Layer 4 of a small transformer language model trained on English Wikipedia (16 layers, counted from 0, width 96). Numbers have three digits each and are written without spaces.
A neuron's activation on a vector x is squared ReLU(weights . x), where the dot is the dot product.

Input weights of the MLP neurons that the questions are about. A number n stands for (n - 500) times 0.0022.
n12: 575591468490649592361597506572410364539332384610716346346608474351492433475618621470552463409512485375448559568500589370340520503527641333457399572382489517512435267466424556610520409488591581554531487098503444479450408631521420352491673546476539601678566440549538687485468271347521403343
n30: 547657386476414465487591497477600429428475610543641622287481359370497363620522431581614560566459392547443614624250689377661428260573397539469551585530574372412529596413589721693350385484394394609415562379624570426364662644614557421516604561360361529459388626483543526560453574771478439478
n66: 481437588318537542446411549226490518305516288271568386579477610529482531462346632522561576515516445415452516367456590599339409433379507598395364563530715556566251562555298376517603554424550748482533304031387370441537532441315527430467476500452384506467418439424694487584543545441563329554
n72: 482442491535472500457429522424354459614433542430531344509545670586376354535409584558525395422544388419541563566580550563692458286523577575417510524543768385503482324351483524403591505546637539556543561496509681545598638509483500465454425222329606514393538199421623582688469544426445500640
n82: 512520484424411519494351430484675440390500629538454446327375596559511422545472584549518546579525343422278404696308614487462500454500447494389557544581671489453585488541628500611585470567360593558520560375552426603540715479590751341548477342609488626500488432069605532485646629437476280460
n94: 421460622500323485366443428377516480503724573573438348466711503324438523596503538590451348653436470485289676592464531481392609500537559584594559437375532422475288525475350590585338524461395565415376459142399738460607656415545410552547577503461619523355632522493393428521476479461557438330
n126: 583440548349573488417467425461464468560510545453504425498522388478454527421361559498477492558544681469550490411599545482542481536568494494460435564504448613626539554478575538572456637578500527369518463476470567575498480573457566405446525574471337404541447527472467582506512627632471617456
n148: 583653363574481365445482626480322484584522639359479436421666471462442374533731468473500547470320616527361514654640372486572476506616542466588485463645503497338576542699457485569424383587549531454462580477528452542435781396531369525434500403533522636327497457530554454489546584570467422734
n149: 596395702536477471478428465419434502503412622444542214513487535531531384421661578515443463464610411436534441480339556497349600735384471527546415409563534449468508585460518423535379599595549631500447535522463586526651680533568453427579613484397618524512706588539579624591479354632541429425
n162: 536615420554360460596331550567482547563356453513500383526429572403533441348468503478468676477514402421284367432391783506511603528583542486603503532389537545394463534593400587442688520574491572251461324410360497463563454645475426503561388449580589466385610526503459586581443545543260673439
n166: 412581489508427534489247468495508395421334413482636517418590495574428412505518455469594507469508479554353525704452562524635469419581550481566449535670495452353575592574611450576457408559436523593570570453477570513552591555706572578384632484413469422388698590480533642508311579432549593695
n185: 633523618494450279551700509481455647350539496668622607543485454525406618503759590515509529434355461536476553611518473416346336289159457577420480814598665535593509558601512475506560556592520416591416437410548453411476441576346428497434442594574313567508435456406465453657388377477651395404
n218: 577670404420526419483400457436500495523381426506423456603473510529463438463470585363584523554396439565366599789284473451554546417497503279519318393548555491445500497646415596619456495455467503521522544417481624632444477482404561481314435315424495413502605327549412511532582578319576343447
n233: 590453270553497595529281550416520424450528616556708644319560367668349484463400504506491582531612360570472546417606472589599571615545547357437503715601436327465443535554672623603417448558455510677635448481310497557475544719430370581397263500595596535471601634520551468488580326681473440754
n239: 466506604343526227646395510511518386294584439284471395392420613419522432575609593651452352674520568280401493413530557490696589646147552469512507475411602414570372431714500566606380476621568587428487553590527411356554648667404320605733583349584374532481550550253497630741353405394560457585
n245: 759556403456476529487531569530560615414289420400446560536571407332381470602656442678515401543532528699325404415657386438448486551451677471519449696403449830516390234455488576516398410512440369627626582417380503526492462494457218368431523513600430547509441440361605520573668552282516540468
n262: 674666500480645503423344567514526444406397689478584563450497687460550483595668350600531405498669467553448575695452475522584494497503506492603544508397423421631177508481521565435452392500394549473465523412522592500507577516411472535469558632454666644452631337450442517437531398428572379324
n280: 370515511567597541506383531413411340277651497503572443530425441304455489685621345481477456408522383487514630436513592586513453492653701525517341461431587541422547464307463490534353481396485655439452573477446437253545491542466523581565466393586576462350644412430513584500407430445649545589
n286: 385376336531417304364510410476512495438531396435521401541429643484418424683487592500615688418284486401535503738438529491622641356599462373457512476579579537400521430711464513622433503574513677468596536279552620690366576391594593517407436366395474529500537376469508464520477554340489341483
n293: 511513706470459523613509546565581675626407493490503534399621368459443536477694438562282316360548463389548428652420474599470414296390489477388433515560585569625578503486377560629550472455377532582359523547494434214517503448657438446632590534746424461429514390433558587517470609439422470590
n304: 406519491570489548318578475488441544283641542403547366322386604495541459535655568605587480535241562520559405467414553442406384642503626551523599570575594367612425629662694410521464471541447579589345476299571343724487587551613553415491447408395473558550459243361632692462477517417436380494
n307: 599494573348420507503289522376559568325539397317447496426433645403473339527443704392538544352375394348570393644410556686595320599511564551445518357653640565524422436581545518343270488415335522585485650496546315447327695580459550378576371107422398528722396593422539507526567519539584625635
n322: 386663503445535375261447526416475399370408389486353338641469588500591570608493569352386492437464380447500465513564686531572487440500521172516562552405429566432601333445459464578527365577530590600409252331473433451505549503602412560472402219388635567402485440538340346497384367456544552628
n336: 412375545552242475309533713475654642533292387507381517497370411361506391562497628248437394622552461717427378632521490575395493609423617466452441700478431577525395429506465606484332540452443554503592425453451465359585497532730290557538481466356524587526539395565453591439508383444646606497
n349: 529586523595488455473672527388416506552424508547534560432523485515375524491529518469500383590579544572468593564593385614488604671626796344520404693457515551428451191571488354622251638575415589550535438260443396368492413368697431500457137314469421612705525450493346588510391633404575518503
n355: 432369424314421514568474590521457599275453467573536474545517646456397446428628492490345407646364687540503460534367761224552496180515338650437522574608532721685698610407319625736579322557519553489399257463401484545405437641454516547447367497275347494510470600507497475575578429493483704639
n359: 547632410233472497512339472585292645446398496400634251566572561642492379459379500274461445511392453391547586562631602539447321424532464374428449397676519537470542396679418430722626404408291503471465494482679463411528474613517444413339469586500477396445500595556423563406536572457497412369
n367: 564515612455596396487454518487476500497388508638671411526399384588300459491636533576433464245580343459503525500397627322204524327355474526480531513503799552510549598552500630530692500516504647511491553273497556334579518311656722436653588474491593405506592423617438639340667362406459512379
n368: 343617516417548472584599464643537516560371455557729395485436348578417503509557486644545606534320387475482605450436624415507465392204482497392522479518502503582579602480476514542500644581617525562569539452420524452421344456412517547682513510537533561411493379513527603480378421549468461463
n369: 484621497487512621507448444484666447391544395358603545686644631646226537500525518345434657454321535497528531780448822574358445513292602324434439442658473475555429694637384275542635456361448426514488542575513403402558538436426568547347580506441327623559506533470393555635519555393574500487
n374: 576401157482650453552493644538230420371474365290518610514638579436515767543523341605616575424543381876390565518464474514602417530511691388599518459479534485551605654561478567586346708402452419548491582381371666470564601372493465589362567353529354568302516576642448538553509454539662446516
n380: 480620168511490548624511788539672538489617541377669567538438658352615464559535322336474392367537368483507530564582496341581397483515541286405621469475497879594479425346435649370425566487406304730397406480510650603550304451466558561444457578493486296532354302424395510456613547697589513396

Each question shows a token from some text and the vector x that enters the MLP there. A number n stands for (n - 500) times 0.0086.

"ces": 559335590507538585588627467448596645404593234590589455649398415523490325521514505535387460396549521325664579420536390519554486756743588475451642460401387508413691599409460594489586390586404547658442650570644293579595385481520653504539611531471449603529507415706377389255611728352774186588
Which of these neurons fires most? n380

" cost": 558517495586628422542555590725609471470505302658549581488381528582542405530410694518384428465455489500587614424526253491587584631600610594455534312394283508317836528324305558518654447393428567525388637577491382520403409371448528770342710514447555546426456494766605341595355678249615432494
The three highest activations, in order: n280, n218, n374

" to": 752478481701677452629611497671471578430518329560463685513529632605427478461523722463580400629524671530606604481536424582434540526642426610496609390248363180374762622628364556565581541410406684644453644422558436507529425269534554696288553499476474625570420553607634464531310554298661440505
The two highest activations, in order: n374, n349

"d": 499564567689468561609626406675571523551486388692482604587391626537646263605584620510421476522571483408637533433522389586527431733790565686631513414323372346317650615504327517337549371536382501644466536458675456717577388509353469521298596560506364628392384688568609375570313640415658415686
The two highest activations, in order: n148, n166

" between": 842396476500488528465741598604600681571401422505592549631363627550393533459595682399473540585455457364600649507576367608418484522557474514591484306362337301381778592535504572557759491532385623641426725642566499544494457391298523760368635479520600662505432598646612358544471624342487325575
Which of these neurons fires most? n369

" release": 592502521483575494579520626639646554545467317523431687597328543579629464479293707556353469443462545322718548472426340486585559467568365567555599482411296245281709603396440644387664460513324705653457621535404420389522457445521589658329581470289541542508466414589528354363374642232703359570
The most active neuron and its activation: n322, at about 3

"bur": 538443526627582653550588457703607476548522458612409527657380460604528242576502765485233546598600515416481446301427410630588608625636639562623476527229410327429513800411298519386558346412355537676391591555562340517569491371420682606344585481584502639382347378625607591528463534313557462352
The three highest activations, in order: n369, n280, n304

"s": 633629554602641544528513450635502602481417380612516590493422546591586374321556618632453451631466559416555543539478455481523611502665345700571572405426294270262763526429351589462591379536406662575570821538667433541453437458509639771450535626476444693388471496571592472364443866359661379562
The two highest activations, in order: n166, n148

"w": 717614532467598529720566427607675481550512473674347546681346615605480237491493659472337462450444550371541481354486475569478529785518484600660637409279508388301669708498306544424509494610315623483522658586629431585527441471385524685403673533350538480517238498422589673589364637376650549430
Which of these neurons fires most? n239

"k": 603497345595448543597554473649551551608516407666358606548398675469694306584421470469299530610415513458503588363514555512592566737766406541623496390338353458486722555399385549251487518693382468519548692497542403599552405456368612670207538718335450464353380490614614409462536666415672639663
The most active neuron and its activation: n380, at about 12

"N": 723489609534585484509587553574496545411438295624453722472408678629673306532402650482404386483504608482520621267430522634493571604854442548531626254476433381399672611451536345554679400673223599607474666523593412482449247401481414535355576585504407471562513611595526470537313711480619404518
Which of these neurons fires most? n359

" also": 699472482686688508579653470634529600425578309620434780560504634541487487382552678427484425643480649430587719481504348587425456667517371541603656421312325253413686550468387506570571550438404772536421682415573456515556418363454440681383480361456484630599459565584574402476303614396819421478
The two highest activations, in order: n349, n374

" appointed": 598416498594579469396666592691498545478481269645559688521365490567604447490405618557454491474464538445538553534561326523491415508616294583622657586420235266353726561430327579425647413414474642600408612413632557438563450491507365730269734457511524605478379510625503351487426594260859412546
The two highest activations, in order: n374, n185

"V": 734353552650495459579650722566637400517489263475446518743350498522589491535480499595387418510606681438525631227462411483447658444800522690523605451276353299483645570378462407535639400605270558674537643585669568464558303507515523570433472646542436356453619736588484567404406561553592461581
The most active neuron and its activation: n280, at about 0.38

"mm": 623393511722629412686641422477643472621420465595518450761315420580562585627391709722368658460559537358604414319503444535521504530653476502708570431321274488374809538392387416577549401540278542571698567560668613642557455536569463482329522734341543520347430636504574392426539585501588403491
Which of these neurons fires most? n286

"ob": 377438577653626577515660532623551554604496445815552554488389568575502326648346630645255416451595473347719425290348399601578414638659511498571585448192361361355604600506516408314578572435387666612478480556438475590412301659390597615581530481576562466363534559723524436388352492501719380558
Which of these neurons fires most? n280

" independent": 688367575691617573495593581653497386541494275633582720580245540574663412360346788604458505462475516535546611477538371556601536569707504566526571421381245295415676546436484579355588510567387709605430660660464377521471410469372459612324742457582551492452442486683576326581446649375659565471
The most active neuron and its activation: n374, at about 0.33

" the": 815538527638626547501578480651623547498555335571576572683355521671575376536410711405434565558556577439633539409449425545477533487569269594597655516410300302335697538451516547441638601530412606658369760481644445481517428552464413643375925450422451653603449490495659433535529702351561426533
Which of these neurons fires most? n369

"king": 575458567473473563662565508701578595507604437624488474647164502453508266431392661547407530472445491411433637470468427648566606628696485811523563561298369427339758774515468681421556454422346559640492620636593376542547466451486574570291485619493545454383445398711547478494517587235737533541
The two highest activations, in order: n280, n218

" view": 636468679543659524549571627668561538526511357543418576616238532658618550645318691721441428502473496352697575462447332499543557532595487505584621468340312365304765466416447602499560405450389676659478636672517442419496463428496478709232539545490563621417551438692533344423516701268575354629
Which of these neurons fires most? n322

" \"": 530418496661627693440669569699558614488623361547429674559349477446575486646462696517558569588434491327475546367471395499496537560594379628588439439321413338377724650464607505391594454700444775496498703591629503505509355470261407757356587418443374589427370412602531538389380625263603274617
The two highest activations, in order: n286, n304

"1": 574409584609623619421587564672655513594498348597500584690435330477636299392378562572448482513574607347673584486463295681438608611769449719605530471369357332319519695393354571348517520571206577580629715525600509658608401454394471559421632534434428521360516519547518419579345694387432297473
Which of these neurons fires most? n94

" general": 580373577720578499614533486711556522503516290706567525545287493503593328409457656641449425592533423439559538416630441478602591447574335678494639550386294388256700581599596571332578517488367737614489657621514400477506256449369447637314614539576512516345366492638668397512499644328757575432
Which of these neurons fires most? n368

" bi": 476464604683570639514674625671541434562552410581470621585477491539707240639328706603414491580705606374469516260500363529621567614622388608485549418353403383379742499490325437477763569361303653673406610453405433466479459502287477709372507699539472529469437492615556602309391537414537341450
Which of these neurons fires most? n12

",": 789527545587622574505608562763606724472503379572614589557444485635397389494413612448405525576535510308542549410479316443523587601630385775662681463414420312321554525421389580377783481521452690592378755566673504495471511471425524724412682454487412473428440391472585507520453818400525363500
Which of these neurons fires most? n72

" same": 644500494569573399567674643756495474446408361590471622598294587660640369408439669531462398641569549329609551537421327470375513656595431578471595482356345205285765513450304540536769515619439675552597712487424462395502438374342429584422653537591536693491413495658587609448481490513687410566
The most active neuron and its activation: n12, at about 3.4

" single": 598586559572486553411606553749496514524358267660539620651348554545630383421376713589500461477503629348638511464403359475509525556548386615555581381385235227383708512471297543434677659635365760675382565471447483442479478432398581611389671613432510676535410582753650559533526442374636403570
The three highest activations, in order: n12, n368, n149

" as": 668589554604624561508659532706602636396531393541576519513333492638403341587535585553474343405530411509542469355434351543514506443568370562564707514371403300366605597487356672276677471574437711643327663533601538396483424533362522790428661441427473694490493437622518400462506680287817313436
The most active neuron and its activation: n262, at about 11

" at": 786607570492647490580629617630616728491468437634507532663461686659453443491483775399561341369536480532585587271510390507397581389534486524638606422420406212289703687452461569438688457463352664600418664464648573460451303457355462607347639472447549572543489494565481349517473669276656454499
The two highest activations, in order: n367, n218

"0": 634499405588547503507614513662581549434450317576433744650378489586533380617490589501428387445457773525595562373283246554474750592732320637466612464399319410331490510422296553328665505610396714538530773734564423531647495511507405594453465412505386621475477495571485425525425647350588335609
Which of these neurons fires most? n286

" with": 729458451620635542561615592744438681523473389568493614598497549630477454573480691542538474467466472475572619381454314542385507500571419482638561392391373230407670576488394663422573474524322637622343766555495569480457483462374569719234684386388575635437460415701608386395419660298772442614
The two highest activations, in order: n374, n218

" that": 641463455469612532593586555734679623408570240514521550549272500684489487549520574489576460531530508286715600465472330485529624579601400577552685373425468278238694635575480599419710535513426692589490779441558341470503457389485572695404705532410607621536437470561639484505424729335693420527
The two highest activations, in order: n286, n367

" in": 657560603670658430572692639651580689612619445544501588568471419603415455520336674414553401574637534446647483474549270608388546415600400542594492430398409235333622621322510559533782566667459645763469502622599576520380319350226523645454592493453428537387409708587464423522449597324610393517
Which of these neurons fires most? n185

"sha": 568518669522488569448562489653484553491322268617263491628410474507591454565342571588446391734436674384482547338549348659501538645603288465611576415237502370380802650352309432445562518629384633441385608668485585572587531519462644484189445668690500596442448516540573429599542667543591556382
The most active neuron and its activation: n126, at about 3.9

" male": 552372549578514467441642587686519566672524392781605725604441570556499339314434688607496493476602533423422558422484510560549614606617461717572596408242288310520802499542391533352663544490336701632499650550542323564452406447392562582350678605602461548466425519620630398455590485349785462488
Which of these neurons fires most? n12

" Di": 654481553627525491570605508636493559617639392599362475471409388609604372567390723579571421554580633598512478135402365609740559583632436636334765348293457288511636710581515370513676432467293501603469492578590536450435496272363532649414491437460517475556484526678501655333450643353628395469
Which of these neurons fires most? n304

" Fellow": 542413514700549528485471538609583496617522358563527704489364476518530327463208558541458547442528537541507503380546226462553504620578474691514530532323143304314769555556495556403678476581265621628599512606444461498571340532367534643362514459614587421472341577571461283349515628250706391492
The most active neuron and its activation: n233, at about 7.3

"3": 664467656635574574457600565680552597423523426530527510690352411493559314480441565656402399554532524335604528466436340634467655580771375729493688379384423289330525673419254585480565536488181627572607628504603482584561437424440442740479687566442532634356432579567628384412384615308565382447
Which of these neurons fires most? n94

"sur": 656563694580543459623661542574585486384409390679388416504468438749540289627484740646360341552358760372442462355432248455489387535397504479535597434458421343305642600438449464491632564526373578540485575508563668493498414337481537677408562542533652639302419612552645487434270738335643504344
The two highest activations, in order: n368, n185

" Thu": 744646607710484516552610666592677593621502407588381521584349517644567441609510570468446442519523572435481538371475417587691585659548389601385864416328444387184617708437353497396523387395374536469294437685540413556505349316421542589390569544441575585504484532549573534659496578308754417635
Which of these neurons fires most? n148